Layer 5 of a small transformer language model trained on English Wikipedia (10 layers, counted from 0, width 64).
Take only the direct path to the model's output, skipping the later layers: a vector added to the residual stream pushes a token's score in proportion to its dot product with that token's output vector.

Output vectors of the tokens that the questions are about. A number n stands for (n - 500) times 0.025.
"===": 568 549 467 517 499 542 496 489 499 472 557 526 523 496 524 454 490 553 498 484 497 517 504 457 529 514 461 528 548 510 504 541 486 491 515 511 508 530 517 519 464 503 558 515 499 509 496 484 495 490 502 513 499 461 489 495 509 530 519 488 504 494 510 506
"ve": 515 555 464 530 492 488 504 522 463 550 523 541 506 526 505 478 468 517 517 502 503 496 515 499 508 520 483 504 496 531 514 572 540 523 495 518 506 519 516 477 473 501 539 522 520 496 467 481 513 518 501 507 514 481 547 477 512 513 517 546 449 476 482 496
"ience": 556 479 480 519 480 514 543 523 529 520 551 544 493 495 557 483 480 527 506 516 543 524 483 495 536 498 450 461 552 479 552 486 504 508 487 480 476 555 459 514 448 551 570 485 487 556 481 489 499 537 479 496 510 494 549 516 514 526 513 532 490 491 495 490
"arly": 515 497 477 501 473 498 489 492 520 467 487 540 499 539 515 457 477 473 539 481 522 508 536 483 515 527 415 500 499 488 551 498 510 483 557 471 495 523 482 492 480 529 568 504 535 538 510 459 582 490 464 514 506 469 579 456 556 546 526 517 472 481 477 499
"| No.": 537 533 509 513 477 549 483 475 470 481 548 535 507 515 544 481 468 523 533 505 495 518 508 509 539 527 428 473 513 499 524 505 522 508 497 456 513 525 484 530 468 502 548 503 529 533 487 506 529 510 526 552 511 457 499 479 502 500 536 493 475 449 502 479
" also": 492 481 472 493 486 511 526 508 487 516 534 498 500 503 511 496 496 489 513 494 478 493 499 483 515 506 457 477 535 514 490 508 490 471 514 495 538 515 475 499 474 514 518 477 510 515 487 493 527 486 506 528 497 491 520 488 492 547 497 511 498 478 466 492
"- Died": 511 506 504 502 453 510 526 488 502 553 549 482 465 510 523 454 476 528 528 542 491 505 455 472 532 561 427 443 545 512 568 562 562 515 504 506 565 501 409 456 469 506 559 439 548 559 438 560 524 512 467 562 541 446 568 497 531 448 520 472 483 490 493 451
"for": 514 510 488 531 499 527 527 507 475 518 542 517 523 503 505 475 486 511 496 482 526 490 474 512 516 498 467 506 524 483 511 513 521 503 537 498 486 522 506 491 474 503 532 515 530 557 516 517 495 507 497 491 520 480 527 498 515 513 506 489 476 479 481 502
".\"": 686 695 310 535 287 534 659 624 271 731 820 665 535 576 758 258 342 718 707 617 369 598 372 368 763 750 129 298 651 388 683 667 748 571 681 450 642 726 279 646 325 673 972 370 558 748 324 456 718 641 469 803 699 272 740 363 803 654 656 543 365 383 295 540
"ired": 539 505 479 500 469 521 472 483 468 506 562 535 530 510 536 491 470 526 505 468 495 544 452 497 514 485 460 444 519 466 571 511 519 516 506 508 501 503 466 516 491 550 513 511 554 502 490 468 496 525 483 546 521 492 485 520 538 519 497 512 475 488 484 489
"art": 544 491 486 507 485 500 498 480 466 456 500 500 528 490 527 527 478 530 539 501 501 502 492 478 504 497 466 461 504 475 494 516 508 524 505 504 499 531 480 490 514 530 536 491 541 507 505 491 524 494 486 511 506 496 492 489 512 477 513 509 489 461 464 495
"in": 517 490 498 519 494 507 502 525 495 504 489 479 511 491 464 487 470 525 490 496 487 524 493 518 498 503 462 480 519 513 524 520 490 499 497 484 506 514 509 505 484 496 532 506 484 507 481 503 499 506 491 521 496 486 492 498 502 477 506 515 468 483 502 495
" been": 538 539 502 487 495 530 497 526 413 509 577 524 477 515 523 501 459 512 579 516 456 543 502 503 535 545 436 455 466 464 499 495 540 489 548 497 534 492 475 532 481 576 530 485 522 543 460 512 565 485 551 563 519 467 517 514 533 533 482 459 452 473 445 480
"op": 536 512 495 505 487 535 500 481 489 515 512 521 507 524 538 493 479 493 525 491 503 517 504 513 505 539 473 505 495 496 487 488 498 526 504 514 477 530 471 505 461 504 505 486 513 484 487 511 497 500 487 510 507 494 512 513 519 505 520 468 474 475 463 509
"wn": 540 512 436 508 485 534 484 487 427 523 486 565 509 537 537 508 487 504 516 476 524 545 499 462 520 496 486 496 544 447 539 552 529 507 529 491 477 505 440 531 493 536 558 491 527 510 500 460 544 532 504 540 529 468 515 482 538 522 504 509 439 490 479 556
"so": 497 515 500 518 494 530 483 512 459 533 526 478 475 512 515 477 484 515 541 502 480 521 486 503 511 550 457 511 514 485 545 562 527 457 507 493 526 508 508 532 480 506 523 501 533 517 490 499 491 510 481 493 504 486 525 504 527 549 549 480 484 459 476 471
".": 497 480 517 463 513 476 492 504 461 507 517 504 484 497 499 476 514 475 503 504 505 519 500 506 499 485 486 496 493 486 510 508 495 530 528 497 492 527 513 486 479 493 503 510 503 493 524 500 532 486 499 506 496 517 523 496 503 461 487 500 513 470 500 538
"Personal": 546 550 470 503 451 509 500 497 496 557 592 545 499 515 559 495 455 496 590 481 481 549 490 475 522 493 448 540 511 454 523 513 519 485 540 491 498 531 482 493 494 517 529 519 532 554 446 497 520 499 497 544 535 470 502 442 520 515 504 514 486 492 492 527
"wards": 485 499 483 503 481 520 500 527 486 565 524 525 513 503 489 456 477 555 529 507 508 515 515 510 530 490 441 454 517 478 568 505 503 480 508 524 474 560 481 526 442 480 538 528 505 499 450 485 561 530 506 500 511 449 481 485 525 512 490 514 506 503 479 505
"y.": 503 515 518 513 506 488 502 491 451 506 527 522 471 486 496 480 466 535 553 506 506 550 487 488 515 522 453 465 516 546 548 519 516 547 508 485 474 544 486 487 447 519 532 448 465 532 490 513 488 504 490 536 514 480 529 491 532 478 498 514 478 471 479 496
"ul": 522 514 495 480 500 495 516 486 496 482 534 490 515 509 520 501 494 518 500 511 506 526 494 505 501 501 463 489 515 476 527 476 504 502 509 500 492 486 469 514 504 515 544 477 488 523 495 470 495 513 496 496 512 472 494 508 498 486 517 505 497 480 476 494
"per": 528 543 501 506 497 507 500 493 433 510 500 502 507 495 502 483 495 508 518 477 484 528 468 504 517 510 462 481 553 471 513 543 539 531 497 526 475 509 473 495 489 472 553 490 550 515 485 467 478 527 529 484 516 457 488 487 525 532 524 463 467 489 487 520
"ives": 536 507 492 497 471 509 518 516 491 549 525 531 530 496 513 482 511 504 493 498 483 503 524 505 513 527 430 498 507 524 583 518 505 492 520 481 542 518 512 524 499 469 530 484 490 552 510 515 531 535 520 570 506 502 531 519 550 500 533 513 471 491 471 482
"we": 485 502 460 510 506 522 510 495 485 539 533 489 536 501 485 490 487 527 526 509 490 543 472 471 505 525 466 482 499 512 550 523 534 502 475 484 502 539 486 506 470 501 555 485 515 502 495 473 507 528 455 539 519 525 517 480 506 522 509 487 495 514 456 507
"v": 490 496 485 532 497 494 510 520 498 524 529 513 502 532 500 483 477 511 496 483 507 498 499 510 498 504 479 510 508 485 492 540 510 523 514 508 490 538 525 501 466 507 535 505 518 499 517 506 485 506 477 490 505 467 524 482 502 528 509 497 478 479 487 513
"ying": 523 500 488 493 475 475 494 520 450 505 526 486 498 494 520 497 475 528 537 504 487 547 466 487 501 539 466 481 502 528 540 523 495 512 494 503 473 532 502 491 458 559 515 461 461 532 505 492 506 517 504 547 528 460 559 518 531 524 503 521 445 470 455 505
"/": 503 493 489 501 492 512 514 478 499 534 526 501 497 501 510 481 507 508 527 489 487 512 479 512 507 506 504 494 508 508 525 498 503 492 511 513 515 530 492 521 504 509 513 507 491 495 519 490 534 491 499 503 503 516 513 483 506 495 497 501 489 505 492 504
"ography": 497 548 414 492 473 528 493 493 499 528 515 532 485 482 542 435 483 523 526 500 503 526 481 469 526 545 448 480 540 523 531 480 487 489 515 497 522 573 431 513 461 482 527 468 509 486 465 495 525 502 499 502 512 479 513 466 568 507 505 464 474 496 496 476
" by:": 522 551 469 468 463 545 535 499 509 476 510 477 509 531 598 451 477 529 589 458 501 524 453 463 519 525 456 478 527 480 511 504 511 475 497 508 497 534 431 528 460 527 576 508 526 506 449 461 561 546 481 559 536 488 592 486 514 500 497 529 487 519 454 550
"urs": 539 510 473 503 482 503 521 500 510 489 525 514 493 519 530 441 465 499 498 530 525 506 458 511 495 475 454 508 521 491 544 519 514 502 498 458 540 499 441 505 504 498 536 494 510 483 494 498 542 512 491 540 516 463 533 501 499 485 510 513 481 466 479 507

Output weights of attention head 1. The head adds the sum of these rows, row i times number i of z. A number n stands for (n - 500) times 0.00064.
o0: 612 444 645 574 500 590 358 285 538 597 432 367 498 437 713 330 835 526 748 621 402 646 401 540 785 593 552 598 411 437 467 549 503 429 510 683 619 592 561 326 406 570 216 247 611 410 368 324 608 261 396 552 590 629 579 405 636 594 362 481 435 413 357 647
o1: 463 216 535 469 88 547 640 431 473 584 727 451 515 462 404 644 751 483 419 362 477 602 512 618 575 310 480 624 520 386 568 554 565 352 409 549 415 499 204 684 474 568 451 505 537 666 769 707 393 593 340 598 616 295 376 336 343 539 514 486 427 349 735 617
o2: 322 317 491 260 723 495 699 648 445 687 454 674 245 656 742 395 579 513 504 418 613 481 246 527 281 401 297 550 462 449 695 646 372 701 621 475 465 584 538 481 383 411 721 540 606 416 614 355 544 298 357 507 216 823 669 225 483 318 49 651 612 545 432 858
o3: 557 357 285 641 315 702 764 483 316 366 630 562 387 572 463 463 277 398 276 583 396 345 556 538 474 469 592 392 457 366 576 487 438 729 702 526 553 298 213 475 523 510 340 704 518 581 694 582 352 422 714 215 463 497 255 577 90 564 587 477 617 429 491 340
o4: 463 599 472 539 490 600 572 544 764 362 729 543 429 439 529 580 310 487 471 487 622 499 536 519 473 259 795 482 539 620 184 553 406 445 454 574 504 425 600 497 381 469 300 587 503 394 519 725 335 641 625 574 516 133 28 705 441 393 611 400 450 447 550 369
o5: 372 632 692 536 379 392 502 427 488 590 511 447 337 731 387 609 392 544 560 187 426 673 301 534 422 233 412 566 441 544 751 515 263 211 590 440 468 556 478 388 491 403 701 650 612 507 406 397 567 848 441 573 158 359 528 512 304 473 463 558 502 512 473 713
o6: 413 453 521 366 873 579 366 372 514 419 516 415 350 478 613 543 669 259 621 302 598 528 735 589 155 221 526 577 368 405 313 356 738 221 455 402 389 714 621 344 603 856 508 474 186 318 575 565 480 575 465 285 189 543 527 456 390 588 433 520 636 91 561 278
o7: 330 563 548 639 441 412 493 362 563 554 453 532 637 299 597 669 624 447 487 624 522 680 502 626 499 491 470 416 517 499 485 275 535 546 551 479 347 458 431 378 424 658 346 496 723 380 566 575 476 438 664 535 695 417 521 678 626 515 485 410 476 426 358 682
o8: 662 765 459 601 486 545 554 410 571 621 607 433 630 571 552 388 520 570 381 417 378 305 466 529 505 620 507 427 501 115 481 552 656 302 705 537 510 482 607 592 749 726 677 269 433 609 463 481 379 430 498 499 688 599 349 539 712 801 816 451 531 645 477 311
o9: 760 730 538 579 509 537 535 460 234 379 533 546 316 300 300 147 461 588 502 604 392 346 476 541 126 506 715 492 513 727 503 783 432 536 542 438 654 506 571 183 481 676 346 455 595 574 421 318 335 414 543 192 325 557 329 383 335 620 671 707 394 517 246 345
o10: 533 335 920 625 495 263 557 529 747 378 495 633 429 433 405 381 541 372 424 498 263 284 722 416 513 681 438 604 325 566 486 431 469 399 556 402 594 508 505 663 277 525 584 666 753 489 497 820 451 279 420 572 350 350 519 512 683 336 405 390 490 220 533 513
o11: 550 424 364 268 568 625 384 245 652 700 534 483 681 501 526 430 436 521 605 368 796 352 476 773 921 717 649 616 413 730 610 587 399 317 513 624 564 619 731 455 353 364 560 518 424 472 434 616 402 524 399 711 612 527 572 501 516 538 414 367 379 531 660 392
o12: 210 504 523 807 559 706 422 422 446 622 394 342 397 563 626 398 282 494 386 743 529 285 425 465 382 600 405 613 567 558 717 211 529 300 660 553 744 592 584 536 637 318 521 583 338 426 688 529 672 674 472 383 504 497 363 656 564 729 505 529 639 429 410 608
o13: 603 574 644 399 912 400 402 594 199 636 93 571 337 376 669 498 416 553 549 667 471 729 353 622 351 179 481 475 532 502 530 499 366 540 668 688 188 406 480 398 709 668 384 685 505 241 536 476 626 583 639 538 509 596 291 368 394 288 689 358 504 618 309 539
o14: 323 527 534 483 638 516 407 566 600 534 533 380 619 370 412 751 362 431 574 313 360 516 423 559 502 847 429 439 461 871 665 426 501 256 328 601 655 641 473 717 557 582 545 446 379 435 460 783 387 535 422 573 436 438 488 375 453 703 508 601 306 586 563 497
o15: 482 491 375 517 461 415 446 653 178 566 336 414 418 438 568 557 459 407 473 460 415 693 333 237 435 733 435 453 415 619 638 694 501 446 729 478 449 477 516 604 470 469 312 434 313 451 440 461 672 420 557 477 610 578 716 268 598 486 422 510 576 462 255 857
o16: 578 376 399 694 446 583 415 665 255 622 507 524 533 426 355 617 533 618 304 289 564 417 627 623 335 652 692 510 422 421 447 498 427 540 732 400 484 348 707 565 386 418 718 448 545 606 515 572 292 396 433 714 147 471 347 280 361 633 458 540 364 419 644 560
o17: 186 376 230 595 406 388 525 387 582 711 317 455 345 411 566 513 424 526 564 425 569 279 191 470 513 721 432 478 687 746 378 537 356 519 630 533 427 465 582 402 374 508 465 461 434 480 860 487 470 421 432 336 667 318 476 357 676 482 473 349 590 571 342 622
o18: 539 421 689 401 521 378 600 350 413 183 504 785 629 387 475 345 240 582 334 622 660 358 647 482 396 639 542 684 474 648 511 321 722 818 631 364 480 567 598 207 477 499 412 512 411 644 312 517 497 592 646 350 306 433 560 455 408 388 709 708 537 230 488 362
o19: 699 494 596 586 680 429 409 656 253 303 302 664 536 250 525 404 523 631 445 360 649 406 679 556 471 410 630 608 585 452 354 523 498 605 762 409 555 612 613 435 528 486 473 594 493 452 623 318 614 581 627 557 648 463 485 568 770 421 483 570 271 474 597 474
o20: 548 173 646 390 408 486 843 590 703 586 566 438 460 621 433 640 894 669 588 234 599 265 334 642 511 638 617 720 347 348 555 548 700 461 812 308 665 515 428 405 536 496 806 444 212 612 451 626 390 338 464 324 366 581 451 268 773 523 448 714 415 530 722 570
o21: 575 607 513 324 514 378 515 512 447 729 513 369 626 457 328 458 432 414 472 659 447 485 239 558 467 458 654 648 396 355 614 569 589 484 524 361 436 456 395 141 301 570 385 518 807 681 761 750 306 506 437 294 678 581 435 839 380 397 476 439 437 400 733 579
o22: 281 444 445 595 601 549 325 473 381 675 453 367 600 527 392 705 468 399 541 548 235 691 457 465 568 552 777 473 242 652 551 292 558 346 242 704 686 382 757 416 560 553 398 372 595 608 365 393 617 309 799 784 350 616 568 653 704 480 474 499 758 247 241 542
o23: 471 483 293 580 556 700 427 494 271 322 431 515 582 422 611 516 549 564 530 531 590 391 621 579 428 519 530 425 729 538 532 517 440 430 511 427 305 423 395 665 572 645 734 511 448 554 439 423 606 438 500 644 436 734 392 317 463 565 504 522 505 670 413 490
o24: 460 557 293 453 780 525 703 557 616 272 552 624 601 681 396 481 313 424 604 406 383 386 159 349 672 533 550 286 565 440 485 395 581 514 610 417 513 498 288 478 650 400 574 314 627 514 357 507 463 316 566 233 494 298 458 484 696 479 722 558 562 510 673 741
o25: 379 397 557 455 314 744 436 365 532 549 440 463 358 346 481 46 649 536 560 592 437 678 354 314 365 301 506 613 599 732 425 403 427 256 454 486 417 503 474 690 592 400 437 486 403 315 352 281 400 456 554 429 448 395 826 250 314 550 615 628 550 515 152 706
o26: 605 532 602 441 484 366 457 461 792 690 638 361 600 644 346 299 700 497 526 704 463 267 492 616 318 316 724 554 694 548 458 370 306 439 510 604 539 537 606 640 341 257 575 536 652 231 534 516 519 530 348 609 400 598 301 524 477 396 650 489 533 528 542 465
o27: 439 399 436 314 652 456 335 459 449 477 239 603 746 318 546 696 424 413 445 525 502 332 587 370 616 816 360 398 517 425 374 304 482 594 431 461 477 451 509 741 777 373 669 336 484 812 583 513 432 299 271 469 530 526 737 605 560 406 472 282 461 506 621 296
o28: 629 666 508 601 528 579 572 397 582 614 399 581 388 695 493 403 455 269 358 496 572 355 673 684 305 520 426 324 347 443 432 467 621 711 525 578 648 565 403 547 389 343 635 517 410 452 411 676 721 392 530 340 508 489 349 403 555 543 616 694 587 714 488 367
o29: 405 672 526 313 441 430 564 546 582 629 689 563 560 542 544 146 523 420 161 658 617 644 653 437 142 372 503 464 548 314 556 455 511 319 677 285 456 665 390 795 381 534 336 639 454 606 719 589 379 702 405 469 532 628 481 608 418 570 531 464 629 612 446 769
o30: 730 662 469 649 410 495 408 641 378 462 106 626 556 509 511 552 257 367 581 520 365 547 498 371 854 855 435 555 350 486 541 446 719 446 406 380 346 490 536 490 527 603 607 569 409 628 261 678 680 408 425 487 739 588 763 556 639 654 761 601 427 550 691 410
o31: 464 553 477 245 590 382 485 606 323 523 609 386 545 518 681 879 173 356 469 519 549 680 522 409 283 415 464 448 548 467 502 374 553 673 514 548 587 394 366 467 709 353 340 350 324 505 459 353 557 746 439 147 343 491 391 490 197 483 366 520 637 607 360 452

Each question shows a token from some text and the vector z that the head gathered there. A number n stands for (n - 500) times 0.0044.

"2": 323 443 274 355 433 422 433 405 425 405 721 739 499 239 610 334 725 274 666 620 433 413 416 512 167 341 642 623 416 585 534 340
Which two tokens does it push up most, strongest first? "ives", "| No."

"y": 494 493 552 522 436 458 644 490 605 628 415 456 459 503 619 376 368 482 480 314 411 543 423 637 471 342 609 524 641 544 381 744
Which of these tokens does it push up most? "ul"

" for": 452 516 491 553 530 604 460 476 467 520 472 540 463 461 510 513 625 489 475 488 440 507 395 503 581 544 459 492 463 516 459 498
Which of these tokens does it push down most? " been"

"ust": 531 445 480 549 536 454 501 564 514 561 367 402 578 629 381 435 441 548 476 531 504 603 464 512 563 544 525 418 561 453 577 466
Which of these tokens does it push up most? "per"

" on": 511 514 499 490 523 551 473 473 490 526 512 573 486 470 580 500 520 477 461 489 486 499 474 495 590 490 511 471 426 422 469 485
Which of these tokens does it push down most? "."

"oss": 509 532 569 527 485 568 525 538 410 553 505 497 471 627 486 514 575 428 568 551 474 565 476 465 408 485 500 405 467 548 499 493
Which of these tokens does it push up most? "."

" Jun": 531 567 516 534 462 555 440 532 479 489 450 595 471 534 457 482 487 432 541 520 510 541 536 493 477 489 479 418 506 492 445 476
Which two tokens does it push up most, strongest first? "ired", "Personal"

"out": 519 494 470 540 536 510 476 479 507 521 487 581 475 513 498 448 518 458 478 487 431 556 425 514 590 493 518 509 462 454 492 463
Which of these tokens does it push up most? "==="

"v": 491 480 499 547 514 488 506 557 544 505 434 509 586 541 513 424 438 678 362 468 483 564 446 563 597 493 538 508 546 459 515 439
Which of these tokens does it push up most? "ography"

"our": 498 532 573 561 453 589 558 467 506 536 405 477 520 527 441 489 553 474 483 495 508 531 456 519 501 530 454 473 477 524 467 537
Which of these tokens does it push up most? "wn"

"mit": 513 516 445 489 533 593 487 557 397 457 454 534 406 532 538 486 497 547 433 458 381 474 538 541 630 536 431 512 422 339 484 451
Which two tokens does it push up most, strongest first? " by:", "ying"

"3": 456 522 201 328 446 438 512 556 477 376 604 775 506 232 724 462 583 326 680 497 410 552 641 441 204 433 569 637 381 586 504 498
Which two tokens does it push up most, strongest first? "ives", "| No."

" p": 457 474 609 503 464 604 573 535 566 415 339 502 639 360 417 423 424 663 376 300 640 516 490 589 653 568 544 453 559 586 359 600
Which of these tokens does it push up most? " by:"

" ": 540 506 343 605 620 514 369 510 447 621 508 567 345 374 407 299 468 515 626 373 519 642 375 417 662 438 495 438 518 398 503 442
Which of these tokens does it push up most? "- Died"

" then": 437 550 528 587 497 568 549 453 434 507 442 517 449 505 487 497 591 453 499 518 487 524 448 530 527 510 438 525 444 486 512 537
Which of these tokens does it push up most? "wn"

"ay": 592 550 415 504 528 450 513 594 410 464 480 571 470 484 537 482 512 475 520 492 404 544 444 431 474 513 407 451 393 457 485 470
Which of these tokens does it push up most? "ying"

" in": 439 492 476 495 569 675 506 526 364 454 387 643 444 508 544 500 466 581 442 496 235 433 508 567 665 563 378 443 382 375 483 437
Which of these tokens does it push up most? " by:"

"ak": 530 470 511 578 430 447 419 530 513 481 467 449 570 539 469 477 471 414 463 547 428 582 401 463 307 393 473 448 552 543 552 646
Which of these tokens does it push up most? "ired"

"il": 579 474 497 539 473 541 445 523 421 479 444 615 508 452 494 486 498 419 548 513 393 575 411 424 572 485 448 433 444 464 501 475
Which two tokens does it push up most, strongest first? ".\"", "- Died"

"ed": 515 660 460 557 512 416 359 543 485 439 532 494 448 480 465 605 580 555 427 548 406 581 470 469 430 452 365 565 442 574 470 466
Which of these tokens does it push up most? ".\""

"if": 543 459 435 489 493 502 450 532 553 489 451 541 624 631 517 515 524 492 460 564 463 501 609 526 505 474 516 531 523 456 511 475
Which two tokens does it push up most, strongest first? " been", ".\""

".": 522 492 519 526 487 552 529 505 493 567 503 502 400 519 534 492 543 485 553 399 540 538 493 482 485 509 483 486 514 461 579 520
Which of these tokens does it push up most? "ve"

" Football": 500 474 608 505 370 538 430 525 478 550 352 609 463 576 646 488 523 514 550 436 568 552 467 584 436 436 547 479 476 493 452 594
Which of these tokens does it push up most? "we"

" Year": 509 520 508 539 509 519 467 507 438 482 470 578 465 521 532 508 522 436 539 493 388 544 427 468 544 457 465 468 476 458 493 508
Which of these tokens does it push up most? "ired"

" Championship": 530 457 534 515 473 585 439 577 512 624 479 516 502 683 625 451 547 454 615 534 542 463 433 545 442 489 542 379 520 489 514 470
Which of these tokens does it push up most? "ve"

" work": 556 516 501 470 501 549 502 464 491 555 558 506 526 469 591 436 520 470 504 443 550 508 497 487 530 474 548 506 454 415 517 484
Which of these tokens does it push up most? "- Died"

" on the": 557 547 500 499 526 556 489 470 467 481 506 619 474 472 531 512 508 469 491 478 449 515 412 453 553 530 494 466 461 461 449 463
Which of these tokens does it push down most? " been"

"1": 543 536 471 390 497 593 603 430 582 593 766 414 584 428 712 474 491 475 359 386 609 600 467 347 410 476 616 452 601 475 519 512
Which two tokens does it push up most, strongest first? "so", "- Died"

"ted": 541 576 496 535 499 542 498 539 414 432 503 540 451 492 471 493 462 492 470 487 459 551 496 473 555 508 456 511 445 437 486 468
Which of these tokens does it push up most? "- Died"

"ane": 539 514 474 526 521 546 459 474 503 511 476 608 459 461 516 507 494 459 452 469 432 554 455 471 596 500 468 471 459 449 501 451
Which of these tokens does it push down most? "."

",": 471 501 530 588 541 579 493 517 511 497 431 467 461 488 469 477 573 511 400 423 485 515 415 525 558 563 464 519 489 543 478 559
Which of these tokens does it push up most? "wn"

"===": 533 608 464 534 491 477 430 553 490 450 506 583 481 514 444 499 457 433 549 516 459 557 529 478 468 477 507 456 535 529 473 472
Which of these tokens does it push down most? "arly"

" He was": 534 562 486 543 486 550 471 496 471 468 474 593 469 499 471 507 494 403 537 501 494 521 512 472 517 489 465 447 492 478 478 488
Which of these tokens does it push down most? "ography"

"es": 496 524 618 565 530 584 519 488 377 493 513 547 485 513 469 517 523 459 466 488 453 511 476 481 429 525 449 488 505 540 441 536
Which of these tokens does it push up most? "."

"\n\n": 521 586 465 547 472 497 427 512 520 458 457 579 508 481 417 499 450 421 551 538 498 521 549 495 491 465 470 443 520 523 464 475
Which of these tokens does it push up most? ".\""

"on.": 530 571 640 569 455 587 440 554 377 451 519 452 422 601 371 557 532 462 581 477 470 608 520 420 509 532 532 426 499 568 465 511
Which of these tokens does it push up most? "."

"re": 493 502 474 550 487 561 460 518 468 470 448 571 461 504 505 470 479 460 527 508 406 542 454 488 556 503 478 523 470 551 475 535
Which of these tokens does it push up most? "ired"

"am": 553 511 458 528 470 548 398 505 497 443 441 577 473 479 446 484 533 442 480 520 431 548 447 500 552 495 497 521 472 489 517 478
Which of these tokens does it push up most? ".\""

" he": 468 493 507 549 497 622 472 511 450 497 424 592 483 482 510 480 518 483 516 510 397 578 453 481 554 483 469 486 430 560 449 550
Which of these tokens does it push up most? "ired"

" its": 547 527 447 469 530 601 532 542 407 454 482 589 358 565 486 474 537 501 479 462 404 479 457 540 628 594 406 491 393 357 518 339
Which of these tokens does it push down most? "ives"